Layer 2 of a small transformer language model trained on English Wikipedia (13 layers, counted from 0, width 128).
Take only the direct path to the model's output, skipping the later layers: a vector added to the residual stream pushes a token's score in proportion to its dot product with that token's output vector.

Output vectors of the tokens that the questions are about. A number n stands for (n - 500) times 0.0033.
" the": 377 591 514 466 500 582 483 539 549 520 558 437 539 584 548 369 513 413 375 519 417 565 485 494 466 514 390 489 454 500 453 497 497 667 532 641 349 560 398 542 478 596 516 618 455 459 492 474 435 582 483 420 577 564 614 576 389 464 413 486 583 339 441 670 400 654 568 588 601 506 541 390 475 573 466 333 465 567 490 443 509 495 441 465 483 548 517 551 495 472 421 563 528 526 566 511 471 512 519 411 401 424 454 592 564 343 606 610 367 456 527 442 524 404 666 534 622 446 392 522 486 528 465 581 482 368 560 449
"self": 543 487 305 585 607 525 631 348 390 427 346 426 374 432 527 416 455 363 436 638 710 286 492 569 620 362 624 504 509 512 704 590 403 451 360 434 389 493 491 614 559 592 363 474 542 372 420 618 449 516 610 588 386 533 475 409 487 351 423 464 624 297 412 650 625 318 350 388 358 379 718 628 592 559 583 471 500 354 652 556 691 554 508 452 548 542 619 514 500 531 420 410 451 504 448 474 660 435 614 376 460 604 544 376 570 415 480 294 538 553 296 500 455 594 555 497 464 397 510 339 503 587 485 283 547 463 389 485
"water": 533 451 586 630 548 705 422 543 456 455 366 597 517 591 521 508 653 535 652 575 560 401 544 442 481 447 506 655 358 521 544 393 545 520 441 372 522 381 519 559 536 475 392 314 377 543 661 537 566 421 700 556 529 406 547 506 491 485 530 419 587 495 491 615 590 614 461 308 417 442 578 597 647 413 575 417 481 559 497 485 410 508 633 438 508 679 342 572 583 493 395 294 359 573 482 475 520 505 626 511 387 456 519 533 555 407 431 495 479 367 328 397 330 579 500 514 566 448 553 503 593 576 503 539 438 406 366 643
"century": 398 477 316 555 625 648 455 496 316 490 373 486 259 477 493 534 419 349 547 705 641 387 368 565 675 561 540 475 470 545 313 374 530 476 417 430 404 360 383 646 462 533 590 328 190 473 545 294 774 494 568 722 303 435 403 440 650 507 493 492 716 503 352 739 624 222 451 478 438 375 407 770 488 299 475 648 481 250 732 528 562 694 639 477 295 515 420 489 497 512 567 416 257 453 423 405 605 483 790 364 580 378 616 500 468 354 500 449 517 483 456 614 294 688 534 593 425 384 531 377 642 602 538 417 331 493 381 598
"c": 401 449 512 443 674 476 573 588 706 446 617 488 547 468 512 641 553 413 547 503 605 510 491 553 414 369 479 484 566 518 546 484 646 423 524 526 659 543 581 532 428 502 416 365 471 590 508 485 423 461 343 508 479 455 516 502 425 611 331 497 492 410 555 506 567 677 614 491 484 410 488 461 387 450 432 450 534 492 462 507 639 407 601 426 546 466 586 502 654 456 546 521 554 519 519 500 500 554 524 559 528 338 497 350 497 500 513 574 462 440 492 495 416 465 580 414 385 543 497 495 398 461 378 423 361 461 684 481
"umin": 550 491 350 667 565 577 377 338 483 416 423 503 555 447 492 319 567 523 435 537 534 488 416 560 673 483 719 643 427 626 350 448 605 508 433 469 559 506 494 546 461 353 497 309 411 488 331 547 445 474 508 610 555 532 414 429 426 633 589 301 474 528 512 465 642 569 578 510 545 338 478 454 494 373 489 554 491 503 570 348 424 557 528 601 460 722 478 546 577 409 552 251 440 441 452 521 470 463 685 530 370 494 513 520 528 462 596 410 674 382 457 536 391 478 383 473 357 571 545 422 508 552 434 481 497 540 605 705
"omer": 547 340 506 685 608 581 467 339 521 471 328 667 478 585 520 625 427 423 656 552 573 440 452 615 644 538 494 443 454 562 509 283 265 511 497 522 461 331 559 634 509 488 478 434 382 441 549 426 633 439 581 673 503 308 523 436 581 640 500 463 544 327 432 537 676 525 613 651 463 278 604 629 629 490 643 483 650 376 430 427 376 702 498 567 599 358 426 560 450 644 465 477 510 339 464 519 541 514 506 454 493 522 618 323 502 497 508 394 487 381 359 563 442 411 500 643 382 534 665 540 581 720 469 447 484 420 416 678
"finals": 515 402 349 576 473 621 453 564 512 435 425 406 481 552 613 559 497 442 611 493 559 366 237 468 429 515 621 462 539 403 536 616 443 410 546 326 636 406 448 428 428 375 379 468 459 371 589 554 610 510 641 480 338 343 480 382 381 588 528 399 681 469 347 444 661 517 316 478 404 396 726 613 682 331 455 583 625 469 588 531 526 607 472 582 375 657 567 645 538 556 612 357 421 368 425 401 706 471 473 401 438 632 651 450 471 506 364 589 516 500 513 668 390 555 408 487 265 387 543 586 346 546 468 459 431 550 506 407
" aged": 421 481 346 446 523 548 521 519 508 522 348 459 414 542 442 462 581 522 456 635 570 592 409 560 533 572 574 692 568 485 528 362 295 562 423 593 629 481 316 550 478 558 519 356 524 437 439 511 626 547 508 557 390 497 355 558 470 512 552 342 586 436 356 601 604 371 505 376 379 509 620 603 389 351 549 524 606 331 606 502 363 679 552 444 365 527 490 512 460 604 526 547 336 400 474 396 456 539 692 560 526 550 460 569 460 553 403 562 541 485 421 542 395 456 313 516 470 624 461 421 614 479 557 399 562 470 464 670
"rell": 444 392 441 723 731 542 625 327 350 446 317 574 372 583 547 423 471 465 472 402 560 270 496 495 535 485 644 419 513 494 433 459 281 621 388 470 425 563 432 392 449 456 529 458 421 412 364 519 693 505 541 652 430 447 349 422 695 453 619 490 480 418 422 586 521 480 523 411 326 433 550 647 762 516 621 467 594 364 589 588 494 573 658 358 397 574 398 493 483 562 533 489 369 562 478 409 516 362 539 596 543 599 697 400 511 552 567 664 464 475 235 574 373 630 394 456 479 427 542 503 537 431 494 661 574 556 512 660
" someone": 522 340 362 685 596 585 597 479 584 428 352 398 360 520 565 415 505 384 412 586 536 374 302 475 656 442 521 614 404 604 518 378 352 587 591 472 435 372 358 606 483 582 372 576 511 429 270 503 600 533 350 539 549 436 400 471 462 401 490 417 617 536 323 592 569 519 658 493 342 401 637 615 509 438 619 481 586 551 642 616 518 617 539 428 417 620 360 611 558 616 456 497 402 341 479 451 580 452 562 553 564 602 474 585 533 421 604 511 464 605 518 557 387 647 413 583 455 462 557 550 566 601 545 381 377 484 442 474
"int": 504 613 498 623 549 465 518 604 490 424 563 632 442 533 415 582 498 441 620 497 375 564 389 397 711 641 478 522 463 457 381 406 451 530 527 505 577 505 443 576 488 480 394 404 465 344 472 738 563 492 435 634 507 438 536 491 570 403 367 585 573 498 544 482 633 512 377 429 563 622 617 405 425 568 564 588 551 483 544 456 433 561 422 403 510 467 344 459 603 494 552 380 614 535 422 482 587 502 530 555 627 500 500 460 471 481 435 488 474 379 417 338 406 522 479 571 467 461 556 287 470 437 512 333 391 553 441 506
"ly": 575 605 628 380 596 369 574 592 394 531 304 488 412 481 474 381 578 635 556 398 381 661 418 497 360 568 629 309 603 333 532 566 575 591 473 233 436 382 566 475 542 520 430 327 592 680 567 663 750 379 459 536 547 607 592 422 443 525 560 414 503 437 534 555 652 531 609 600 353 535 589 660 649 573 503 350 506 568 387 546 410 460 406 497 586 599 536 514 668 388 660 434 442 360 474 475 564 443 665 445 523 513 472 524 516 403 391 677 339 331 474 597 562 366 534 582 489 421 519 560 406 500 483 662 529 521 453 367
"itation": 475 409 385 519 494 543 535 479 537 494 552 622 434 469 467 500 586 460 447 575 576 430 450 601 610 394 469 565 506 530 260 654 293 421 350 440 704 415 466 425 502 654 363 520 445 383 532 661 434 586 377 605 564 431 462 394 497 447 622 663 568 505 399 660 588 546 399 388 397 654 433 535 465 525 376 471 477 656 585 410 452 532 568 656 570 474 491 506 467 337 442 533 339 338 393 595 485 432 396 566 334 558 466 561 544 550 500 528 597 532 426 552 404 500 381 467 414 548 687 513 465 566 524 546 564 593 351 772
"tain": 509 381 448 429 603 588 599 526 550 408 506 512 492 480 506 362 331 603 506 527 735 650 453 671 573 354 630 468 558 455 507 543 535 463 466 520 252 526 497 466 436 500 467 412 446 484 497 643 698 609 503 699 460 360 376 479 330 428 630 422 652 426 406 647 673 613 583 481 440 291 683 589 622 267 611 371 500 358 667 406 611 468 425 635 449 487 634 558 580 619 374 530 402 301 458 445 646 580 548 603 479 406 540 528 583 524 528 637 441 383 476 594 498 584 364 562 519 497 580 215 459 424 579 547 423 544 368 590
"Population": 513 539 256 696 431 631 312 597 574 495 398 533 275 324 637 415 493 287 503 472 663 583 362 565 453 410 484 638 393 475 425 483 511 459 394 206 533 199 438 513 534 452 382 461 187 364 434 500 491 443 601 724 337 376 299 443 620 486 360 277 353 564 350 622 727 518 482 399 286 223 529 767 645 557 675 590 605 525 544 412 510 511 534 694 335 470 389 608 451 482 344 454 396 346 415 428 720 514 480 409 587 595 444 586 565 525 580 563 419 286 564 591 354 455 485 776 385 520 627 430 538 646 636 416 274 498 420 491
" previously": 443 392 581 542 467 524 551 498 433 481 399 477 518 504 469 343 469 325 448 462 496 482 438 584 545 517 757 510 476 566 560 589 433 575 438 466 507 518 371 502 385 511 427 573 478 446 423 414 599 526 614 507 492 480 411 550 505 460 531 419 647 622 357 523 573 459 465 467 498 335 485 526 476 493 513 473 520 586 472 533 542 568 561 542 351 575 532 550 488 562 514 426 580 487 478 542 652 522 498 486 540 493 500 402 553 328 545 638 505 548 465 491 477 486 350 536 419 577 611 517 512 518 498 418 493 464 383 605
"eme": 500 431 428 744 611 662 472 366 459 425 389 634 523 385 630 398 495 327 412 509 587 413 564 550 573 450 494 395 452 560 399 366 542 517 634 420 407 457 589 426 525 400 500 500 461 417 503 613 550 574 484 568 442 463 309 425 449 616 394 565 694 495 528 543 613 472 541 345 461 583 449 641 561 500 554 502 544 429 487 573 485 525 493 673 544 464 500 510 443 534 493 404 323 421 466 575 462 264 455 419 527 614 631 379 508 426 551 614 390 401 447 570 438 721 607 540 452 397 401 388 631 604 474 395 482 479 345 702
" =": 530 573 557 626 445 556 407 535 453 479 497 801 382 515 565 663 512 379 654 497 685 633 442 488 458 351 624 478 572 452 476 684 489 447 361 470 503 523 541 385 465 595 623 678 539 300 420 477 586 647 584 512 476 619 555 551 506 572 630 503 390 452 560 372 478 542 389 431 565 510 400 568 602 628 489 581 362 544 423 564 704 446 477 628 573 415 367 566 581 402 586 555 522 474 470 541 515 584 315 587 477 503 419 391 585 562 512 346 604 585 497 601 469 444 353 550 549 503 488 639 508 561 523 560 473 452 576 417
" Succeeded": 561 444 352 513 656 529 504 457 581 523 438 688 288 413 488 373 349 366 519 442 678 543 379 579 608 678 611 532 344 752 496 514 421 351 412 385 655 371 560 364 498 454 672 410 417 351 451 496 603 362 654 974 223 542 446 539 479 523 595 131 720 385 445 537 673 415 562 346 510 353 365 588 473 251 699 572 500 261 548 410 371 533 550 417 377 624 241 500 488 711 292 307 350 364 435 466 763 412 665 547 735 513 600 574 510 453 321 322 433 489 180 587 368 604 391 734 327 577 474 283 416 514 595 412 396 579 572 622
"ign": 443 544 468 485 715 508 354 284 591 478 441 706 560 493 529 586 537 345 421 413 505 447 432 456 439 554 684 385 449 453 357 368 551 510 443 452 503 488 486 415 435 426 491 535 601 566 372 583 430 568 395 592 462 465 536 404 364 500 398 478 354 570 474 416 525 578 429 425 583 613 457 571 518 476 565 419 553 569 623 434 590 466 525 489 564 492 418 543 529 418 573 524 460 353 448 361 556 378 699 588 486 468 500 700 557 513 515 519 645 279 313 603 377 356 486 546 439 677 621 368 484 462 321 456 382 518 457 443
"er": 473 563 508 582 515 535 522 531 589 475 451 561 530 481 338 611 605 481 460 515 389 356 507 445 519 734 423 421 526 477 649 472 508 507 433 441 356 554 554 546 551 524 657 535 552 548 368 444 478 500 466 614 621 528 536 430 520 400 495 537 650 542 531 420 425 500 505 590 455 604 474 691 630 376 468 409 371 644 479 544 510 384 653 669 642 296 605 464 408 625 530 603 427 403 507 416 489 538 432 598 407 382 509 383 505 325 454 672 384 407 599 419 437 584 612 466 304 426 512 608 462 606 376 475 647 483 423 587

Each question shows what one neuron of this layer's MLP adds at an activation of 1. A number n stands for (n - 500) times 0.00044.

n215: 406 550 533 551 460 615 761 520 572 854 496 472 351 587 649 569 566 623 436 376 556 643 449 613 522 648 418 674 630 618 480 468 503 623 471 468 636 569 477 546 440 525 553 278 572 506 347 458 478 604 447 422 324 482 446 510 452 487 441 266 544 460 222 669 338 419 434 433 646 484 582 549 394 326 429 476 597 488 520 525 458 586 630 542 540 527 500 470 445 463 600 545 421 522 632 635 611 553 595 505 382 430 541 603 503 668 363 580 567 351 451 577 411 647 363 653 621 408 378 536 539 497 486 594 347 259 583 414
Pushed up most: " aged"

n229: 549 362 455 377 421 638 644 555 576 495 467 560 535 482 583 641 588 431 634 506 520 557 614 719 352 396 533 526 461 553 529 382 767 641 534 455 395 617 506 351 572 443 611 518 669 324 647 623 336 418 343 709 350 575 533 585 542 405 440 422 673 433 490 443 552 426 430 516 556 405 542 356 318 503 308 479 447 374 446 456 506 428 576 506 582 577 447 474 299 459 544 543 457 408 493 380 461 738 622 566 273 567 314 652 493 509 565 534 620 497 473 341 509 512 516 516 553 289 627 442 433 405 429 680 415 588 438 516
Pushed up most: "tain"

n199: 445 572 500 645 668 591 672 423 534 594 606 397 473 523 324 519 426 639 535 414 564 400 552 524 361 323 617 472 670 377 540 475 450 476 358 538 315 550 425 778 598 577 612 541 574 465 596 574 304 360 567 412 584 556 574 579 343 325 584 427 585 279 507 461 420 484 488 466 351 500 418 427 507 303 407 646 478 247 597 580 409 436 678 570 453 721 623 727 277 509 574 361 442 530 248 654 497 533 397 378 503 393 634 443 511 545 493 494 442 414 465 703 787 417 401 414 590 459 601 326 390 451 457 444 515 317 473 530
Pushed down most: "Population"

n78: 468 477 535 507 327 712 484 524 385 461 388 276 546 506 491 294 591 541 613 432 467 458 554 312 507 302 697 578 460 316 500 612 514 357 309 423 497 503 543 446 544 562 514 413 639 233 486 404 568 591 313 645 594 338 368 454 412 430 457 338 613 563 422 444 599 442 569 343 496 648 666 568 561 457 275 597 536 665 574 379 611 441 361 402 677 468 571 389 370 518 536 598 595 379 327 462 670 570 597 483 448 427 565 389 536 638 350 685 537 563 569 634 631 545 483 503 461 510 480 453 376 530 403 474 731 504 535 532
Pushed up most: "finals"

n60: 627 398 384 669 397 651 387 640 488 318 322 659 447 262 589 265 658 415 440 418 610 665 277 418 563 440 720 436 366 281 537 580 430 411 432 368 412 600 550 587 324 565 665 422 647 472 517 613 590 325 353 466 668 472 472 376 394 511 746 463 753 413 521 736 602 397 326 391 466 661 500 297 672 296 316 500 354 261 496 451 608 527 489 440 399 532 459 232 453 597 438 419 344 693 529 311 542 629 910 344 576 669 655 623 381 489 496 489 466 281 310 576 359 607 433 536 252 454 463 516 855 735 485 300 581 372 354 407
Which three tokens does it push up most, strongest first? "century", " Succeeded", "self"

n260: 576 506 389 493 424 582 453 439 345 421 260 460 516 509 665 546 476 628 465 488 448 417 503 463 452 503 402 702 692 416 712 503 433 601 440 503 508 603 423 326 578 337 656 284 640 470 276 420 390 456 394 406 415 419 539 578 440 513 579 484 596 546 507 436 517 509 506 394 352 704 426 472 436 465 519 314 612 586 469 617 604 491 411 411 385 506 650 333 323 549 538 386 449 377 292 429 535 765 507 535 473 760 308 402 528 551 605 564 510 454 523 513 648 516 465 478 491 484 497 351 211 423 325 522 562 679 601 494
Pushed up most: " aged"

n23: 629 436 461 545 556 425 391 429 503 545 380 565 379 420 403 430 643 497 305 500 542 575 554 354 607 490 700 411 301 492 427 415 632 549 500 537 411 491 505 653 591 486 509 534 537 421 460 487 437 392 474 490 510 628 598 339 526 542 519 380 514 421 466 697 611 541 434 601 445 443 451 473 522 427 574 612 319 479 542 293 626 359 397 533 445 513 588 256 480 480 572 348 610 450 516 525 514 646 610 581 453 507 549 624 577 520 487 537 494 431 637 472 823 421 647 606 438 664 603 399 372 508 449 483 441 607 446 511
Pushed up most: "umin"

n134: 584 566 594 397 489 440 638 536 458 723 453 358 568 537 581 353 577 553 567 384 416 579 497 443 274 562 489 598 588 443 662 497 630 395 557 615 492 610 453 582 537 615 500 633 546 563 450 467 426 517 516 472 420 485 432 494 494 426 562 538 467 342 380 393 429 511 541 539 570 576 681 609 509 644 314 610 487 719 433 447 595 385 616 465 469 491 571 585 565 307 800 346 573 527 682 449 512 622 544 433 560 588 487 476 520 700 428 573 515 683 547 339 623 378 445 412 431 445 264 534 453 403 519 516 569 608 444 404
Pushed up most: "ly"

n289: 607 468 679 426 486 445 456 596 494 341 425 559 488 387 476 599 652 460 479 523 500 599 659 356 464 510 537 404 625 431 505 564 573 484 585 390 481 759 663 613 297 586 390 295 540 526 576 455 681 461 689 360 445 435 578 632 506 528 506 438 567 385 376 576 481 414 558 436 725 592 466 515 445 455 571 409 557 462 635 482 488 682 365 533 577 613 556 382 528 465 479 711 495 518 225 473 497 519 503 391 487 489 473 395 430 355 401 487 442 522 560 500 543 150 424 585 353 546 513 302 522 500 650 312 537 564 545 450
Pushed up most: "ly"

n117: 562 479 419 547 687 581 480 391 570 291 542 518 440 397 576 436 400 329 473 500 640 798 470 426 450 537 429 404 256 468 568 487 365 548 380 609 441 360 576 564 542 437 438 599 444 558 405 498 480 578 543 552 331 217 578 578 564 443 532 400 541 632 419 605 663 591 508 432 503 491 354 463 399 474 454 544 545 382 438 555 556 221 541 545 432 550 500 708 371 426 442 500 497 410 534 466 541 590 375 328 546 503 426 665 548 404 444 403 530 415 524 577 393 464 565 545 527 660 464 461 494 563 519 497 534 422 472 588
Pushed up most: "Population"

n13: 574 562 393 411 461 527 476 534 476 401 560 675 358 309 417 347 532 462 482 462 438 591 628 481 531 524 251 415 515 405 494 517 526 462 454 503 609 655 569 553 562 506 539 549 476 407 487 332 482 537 654 314 421 548 544 559 497 503 488 572 405 595 481 374 777 542 663 578 646 638 503 620 491 417 370 507 608 382 311 476 284 465 586 494 697 636 419 293 452 444 530 491 654 634 511 489 522 552 517 639 379 446 628 244 476 505 461 573 550 461 583 369 791 455 581 536 576 721 679 561 619 588 517 578 470 474 462 357
Pushed down most: " someone"

n244: 523 553 592 606 586 408 518 599 599 759 406 441 533 598 584 338 489 488 482 441 637 414 320 622 391 454 590 481 433 522 617 425 589 537 309 666 412 478 618 599 702 485 576 582 353 377 525 540 453 558 440 507 530 618 506 548 491 561 566 479 642 486 658 500 639 555 360 470 465 399 276 456 692 684 376 643 202 517 446 515 601 508 476 497 433 295 284 419 578 462 497 478 524 372 461 578 494 369 422 428 518 458 437 488 570 583 372 524 640 599 447 424 440 341 427 594 616 381 511 543 390 424 445 598 492 711 497 582
Pushed down most: " aged"

n317: 562 389 479 445 493 634 335 478 503 555 503 617 381 528 543 394 362 608 452 636 663 564 495 447 589 523 583 585 503 498 333 337 319 439 631 601 500 492 343 512 524 436 530 454 526 658 462 498 555 428 514 605 468 366 485 569 525 561 455 608 543 566 508 568 341 384 439 440 353 440 445 382 583 538 410 671 612 559 498 511 394 561 514 486 419 549 613 839 442 512 354 536 589 383 544 435 698 507 551 544 498 575 674 662 518 557 567 545 565 476 478 658 401 573 543 458 520 440 365 495 413 493 382 531 410 506 431 474
Pushed up most: "century"

n154: 610 474 509 463 512 457 526 573 542 345 310 346 597 513 669 416 439 464 416 392 487 426 411 591 570 491 597 467 578 641 608 612 651 713 478 552 521 503 502 517 324 471 468 751 543 556 447 512 497 353 561 591 480 607 510 520 467 489 387 583 521 531 549 607 389 392 639 626 729 383 517 422 533 415 495 422 465 477 419 489 567 680 491 691 444 523 604 475 467 397 360 467 533 315 441 536 559 500 554 457 587 494 430 524 462 377 377 472 481 493 617 381 462 402 478 407 461 495 441 472 533 390 595 537 462 500 566 440
Which two tokens does it push up most, strongest first? " previously", " the"

n145: 320 659 284 428 699 733 610 538 504 281 627 707 456 611 651 590 450 450 321 722 467 671 496 463 477 439 259 392 436 524 649 421 666 215 392 682 629 606 517 384 324 511 478 602 690 528 553 509 658 552 504 402 373 518 514 787 504 497 522 482 402 316 519 622 625 462 295 337 548 561 521 339 598 575 507 618 442 666 493 674 453 528 434 682 487 788 474 722 562 415 467 346 732 593 609 574 338 384 449 648 487 426 471 429 685 417 489 326 325 507 672 424 638 463 534 504 524 656 543 539 371 389 431 592 450 416 421 631
Which three tokens does it push up most, strongest first? " =", " the", "c"

n257: 503 505 587 428 511 430 572 414 553 427 374 607 329 542 487 559 536 539 450 522 582 641 417 357 541 362 497 253 550 559 526 476 398 524 517 354 490 583 634 604 438 503 589 519 584 631 525 443 540 462 242 333 457 431 539 638 353 353 637 727 553 497 394 500 651 594 441 568 555 404 533 489 531 509 431 436 584 424 497 456 415 464 345 434 449 593 520 532 455 604 605 479 411 526 322 476 470 601 639 513 498 620 606 227 468 523 633 410 521 393 482 491 334 326 298 700 430 435 518 592 638 600 365 418 560 400 407 503
Pushed up most: "omer"

n89: 550 526 444 490 485 599 506 435 503 736 407 390 443 525 335 441 466 237 312 409 480 404 372 354 448 439 596 517 402 414 433 708 568 606 399 564 380 402 647 355 587 519 563 515 593 509 608 465 605 726 639 565 595 399 245 617 515 382 542 554 607 377 620 555 299 479 583 438 466 569 596 421 806 536 462 427 553 662 561 462 656 530 375 541 398 422 471 683 317 512 404 477 358 442 545 474 500 560 511 486 538 394 518 442 443 592 381 562 533 497 422 510 514 488 526 384 224 582 289 460 453 628 506 579 586 445 671 484
Pushed up most: "rell"

n308: 388 506 454 720 526 436 580 690 676 376 776 566 793 605 579 531 564 617 527 493 352 371 558 420 358 551 484 569 568 500 519 435 787 351 480 503 428 674 388 565 611 598 632 447 503 288 476 483 410 549 341 546 715 514 534 274 557 485 563 451 309 362 609 649 553 633 487 407 545 417 632 368 613 351 371 412 449 643 696 346 640 397 401 401 521 395 701 114 500 433 518 438 490 514 409 664 614 613 548 739 426 285 492 430 601 525 483 404 654 394 526 518 420 592 661 435 598 471 463 557 563 350 565 683 491 726 488 411
Pushed up most: "c"

n278: 541 373 520 303 360 554 356 526 494 218 419 528 651 470 439 500 462 415 493 521 532 502 471 689 580 558 584 520 451 474 324 508 440 497 404 407 578 399 579 399 475 528 531 532 386 355 533 549 564 536 568 433 500 500 438 582 444 505 441 497 355 485 541 685 573 586 342 797 500 529 418 439 549 400 486 390 503 399 513 492 325 487 393 360 431 530 525 691 477 574 436 596 464 469 543 449 431 570 401 449 422 497 466 424 463 485 667 485 342 389 435 581 688 622 474 315 438 624 508 465 761 569 453 415 593 340 340 506
Pushed down most: "c"

n310: 437 505 337 443 443 583 373 540 475 627 662 320 356 444 453 315 361 526 590 439 358 563 620 539 787 609 410 605 300 463 483 628 503 615 485 424 344 575 353 599 288 408 534 573 387 429 513 534 476 520 409 386 534 354 544 454 456 521 325 403 466 497 388 493 667 314 582 694 565 478 402 567 425 363 503 517 521 482 497 380 506 526 505 500 663 527 594 558 612 497 595 736 403 580 605 611 522 500 472 314 479 529 636 451 575 533 467 427 491 322 529 576 382 466 478 618 303 642 640 521 549 617 703 405 503 454 552 560
Pushed down most: " ="

n10: 566 389 547 407 247 540 649 453 446 290 535 693 343 540 538 630 403 444 546 359 587 416 567 370 527 359 556 552 563 347 581 368 503 334 480 542 378 465 422 464 406 509 383 542 420 511 563 535 317 641 481 511 404 374 540 692 506 520 509 553 632 495 555 342 564 450 371 497 437 644 299 474 361 542 479 419 441 483 532 378 552 534 418 546 524 503 594 161 491 538 527 509 565 455 507 382 503 410 433 436 377 560 355 631 520 481 384 461 509 609 556 482 771 615 667 421 401 546 614 534 628 589 552 632 471 691 394 450
Which two tokens does it push up most, strongest first? "itation", " ="

n243: 601 478 557 533 540 595 542 695 534 473 742 472 307 405 461 461 432 529 357 628 606 592 428 503 600 389 416 462 366 591 399 349 467 449 651 497 612 396 445 641 379 534 615 518 467 694 526 500 494 580 487 485 449 503 373 388 441 503 623 530 717 458 353 611 457 537 398 556 421 386 382 688 614 379 515 617 599 372 514 773 387 584 538 525 468 530 403 654 510 447 503 417 461 700 384 605 416 569 671 460 399 467 565 389 367 555 599 549 704 562 594 469 671 542 534 578 506 635 601 341 636 612 335 456 407 299 429 557
Pushed up most: "century"

n12: 547 595 515 447 441 467 406 476 636 581 466 606 500 519 440 478 564 623 381 421 471 566 580 552 491 567 503 679 459 489 314 468 577 575 526 595 431 403 470 402 412 569 207 379 642 381 498 618 451 559 363 710 436 491 400 571 393 485 494 372 590 569 431 420 375 503 426 509 716 296 559 338 576 410 431 569 567 564 596 529 517 399 406 568 497 506 600 602 617 319 419 506 492 615 531 500 562 474 706 353 318 357 443 425 522 575 517 510 382 577 518 559 599 686 500 381 361 417 402 619 515 424 415 538 608 438 467 455
Pushed up most: "umin"

n99: 521 505 405 506 498 466 579 480 411 484 288 478 585 653 549 425 606 645 403 441 634 546 646 368 554 447 455 639 683 460 407 498 403 486 596 485 440 679 596 624 482 524 633 444 490 467 450 428 524 527 548 352 460 436 469 607 600 571 481 311 394 429 636 560 573 478 443 451 522 552 429 540 406 448 441 500 652 526 449 460 479 452 555 449 368 469 468 526 422 400 460 500 449 374 633 338 505 502 476 665 471 491 592 572 586 522 492 699 418 564 525 478 431 540 538 629 570 635 553 433 336 359 393 517 531 635 586 255
Pushed down most: "omer"

n105: 519 408 377 595 557 406 516 375 477 553 513 480 561 447 693 582 556 493 433 571 372 790 533 624 490 534 491 564 546 584 506 629 628 463 400 662 621 442 454 488 588 394 381 583 647 494 558 574 539 707 661 539 488 548 587 566 540 475 455 654 320 598 278 690 461 596 539 259 660 510 558 590 462 487 365 390 514 412 596 429 591 758 601 406 451 381 513 390 736 450 277 386 415 380 771 477 493 448 500 489 497 489 443 532 403 541 358 377 632 494 445 649 754 339 593 557 662 580 460 615 541 541 608 623 598 430 572 414
Pushed down most: "er"

n11: 447 420 469 444 560 320 519 388 494 524 614 543 522 528 573 584 528 336 384 561 348 445 572 392 477 336 403 463 464 331 529 524 579 503 495 533 477 449 367 654 475 593 536 589 512 611 541 363 510 381 581 396 262 430 370 535 442 470 413 653 614 565 340 360 336 479 636 474 677 477 494 278 434 669 510 507 418 506 225 465 363 393 699 535 696 484 545 653 620 427 397 327 622 474 561 616 422 595 358 542 622 299 543 667 454 529 459 395 372 420 304 431 473 620 605 396 539 562 477 716 239 503 616 406 477 341 534 519
Pushed down most: "tain"

n170: 392 548 465 461 653 503 468 649 558 601 335 510 607 472 344 493 304 556 318 728 385 436 327 399 453 522 426 630 478 619 363 433 504 634 613 293 500 515 520 520 545 486 534 708 479 634 376 378 532 380 534 637 477 394 286 299 397 598 565 397 928 539 515 546 504 427 394 518 374 367 749 496 413 442 675 496 424 329 610 633 584 571 640 471 277 430 518 554 444 317 640 192 500 522 762 290 540 413 691 469 518 559 596 504 524 503 651 532 717 543 424 342 582 638 361 585 510 467 526 359 239 484 517 595 529 357 554 532
Pushed down most: " ="

n312: 537 532 471 564 533 371 538 590 589 426 613 500 412 626 390 546 386 552 416 593 523 518 479 535 500 459 547 411 560 530 476 470 487 291 448 606 468 472 417 565 664 703 452 613 517 500 508 449 541 530 488 560 585 673 506 398 472 662 589 494 458 476 687 591 612 481 459 687 427 287 691 339 434 521 521 590 589 520 609 246 477 573 385 575 517 431 479 633 574 487 376 641 441 536 469 580 663 273 423 431 542 594 575 562 526 617 324 354 560 525 662 530 323 548 717 384 571 412 529 400 631 599 703 380 542 462 439 549
Which three tokens does it push up most, strongest first? "self", "omer", "tain"

n165: 576 587 563 578 503 740 594 425 336 650 405 373 536 494 450 462 538 616 444 695 613 542 527 488 527 314 586 713 523 458 649 521 566 592 609 429 357 317 479 494 759 243 327 519 589 453 293 508 513 555 579 469 418 523 434 468 572 536 542 523 536 608 571 577 319 369 464 690 408 567 629 497 424 530 685 464 620 456 471 510 424 469 677 518 512 668 727 678 510 610 226 463 485 297 450 535 467 313 530 356 533 512 449 618 358 368 487 410 296 608 462 420 584 162 467 506 464 490 480 541 500 533 542 381 550 591 529 516
Which two tokens does it push up most, strongest first? "self", " someone"

n113: 347 569 593 422 446 594 352 459 606 688 409 448 569 634 317 481 551 506 512 529 496 535 494 588 553 517 497 391 283 441 485 328 441 500 535 516 327 526 669 528 500 470 514 426 583 500 645 553 266 431 544 590 526 525 516 625 569 464 445 415 607 475 345 589 554 490 541 503 572 497 573 552 597 553 464 400 414 395 530 500 489 752 525 621 617 444 398 541 621 596 630 575 626 411 529 428 503 433 572 459 500 454 617 428 454 525 649 387 392 426 430 341 508 465 497 418 497 562 512 577 535 586 425 434 780 405 441 475
Pushed up most: "omer"

n235: 416 556 321 424 361 503 520 555 647 510 561 311 348 670 419 477 343 697 721 551 466 296 510 397 530 296 534 603 558 405 521 343 245 469 572 764 631 489 372 518 602 540 491 497 452 535 508 621 467 472 546 763 447 405 564 672 634 489 440 480 540 750 452 557 475 583 657 466 441 695 509 414 393 470 503 555 493 345 440 497 468 282 586 479 379 461 460 523 445 597 324 507 524 403 449 578 564 530 466 572 531 610 434 720 574 440 711 641 500 417 226 725 657 434 452 520 546 350 539 439 423 582 565 423 503 532 441 480
Pushed down most: " ="

n187: 644 383 567 572 522 444 307 326 430 625 462 479 529 522 395 559 637 627 475 724 694 637 383 481 618 460 492 461 408 559 659 519 599 742 553 475 422 457 549 460 474 715 443 389 531 570 456 493 399 535 478 455 500 497 534 494 662 398 538 457 415 580 473 581 367 549 605 467 421 428 311 509 517 426 529 589 532 492 576 372 347 519 324 540 586 421 633 504 479 662 392 533 503 313 576 516 518 466 460 359 542 603 503 468 380 374 346 557 327 637 571 357 367 413 518 549 611 545 505 559 709 635 573 541 503 559 583 491
Which two tokens does it push up most, strongest first? "omer", " someone"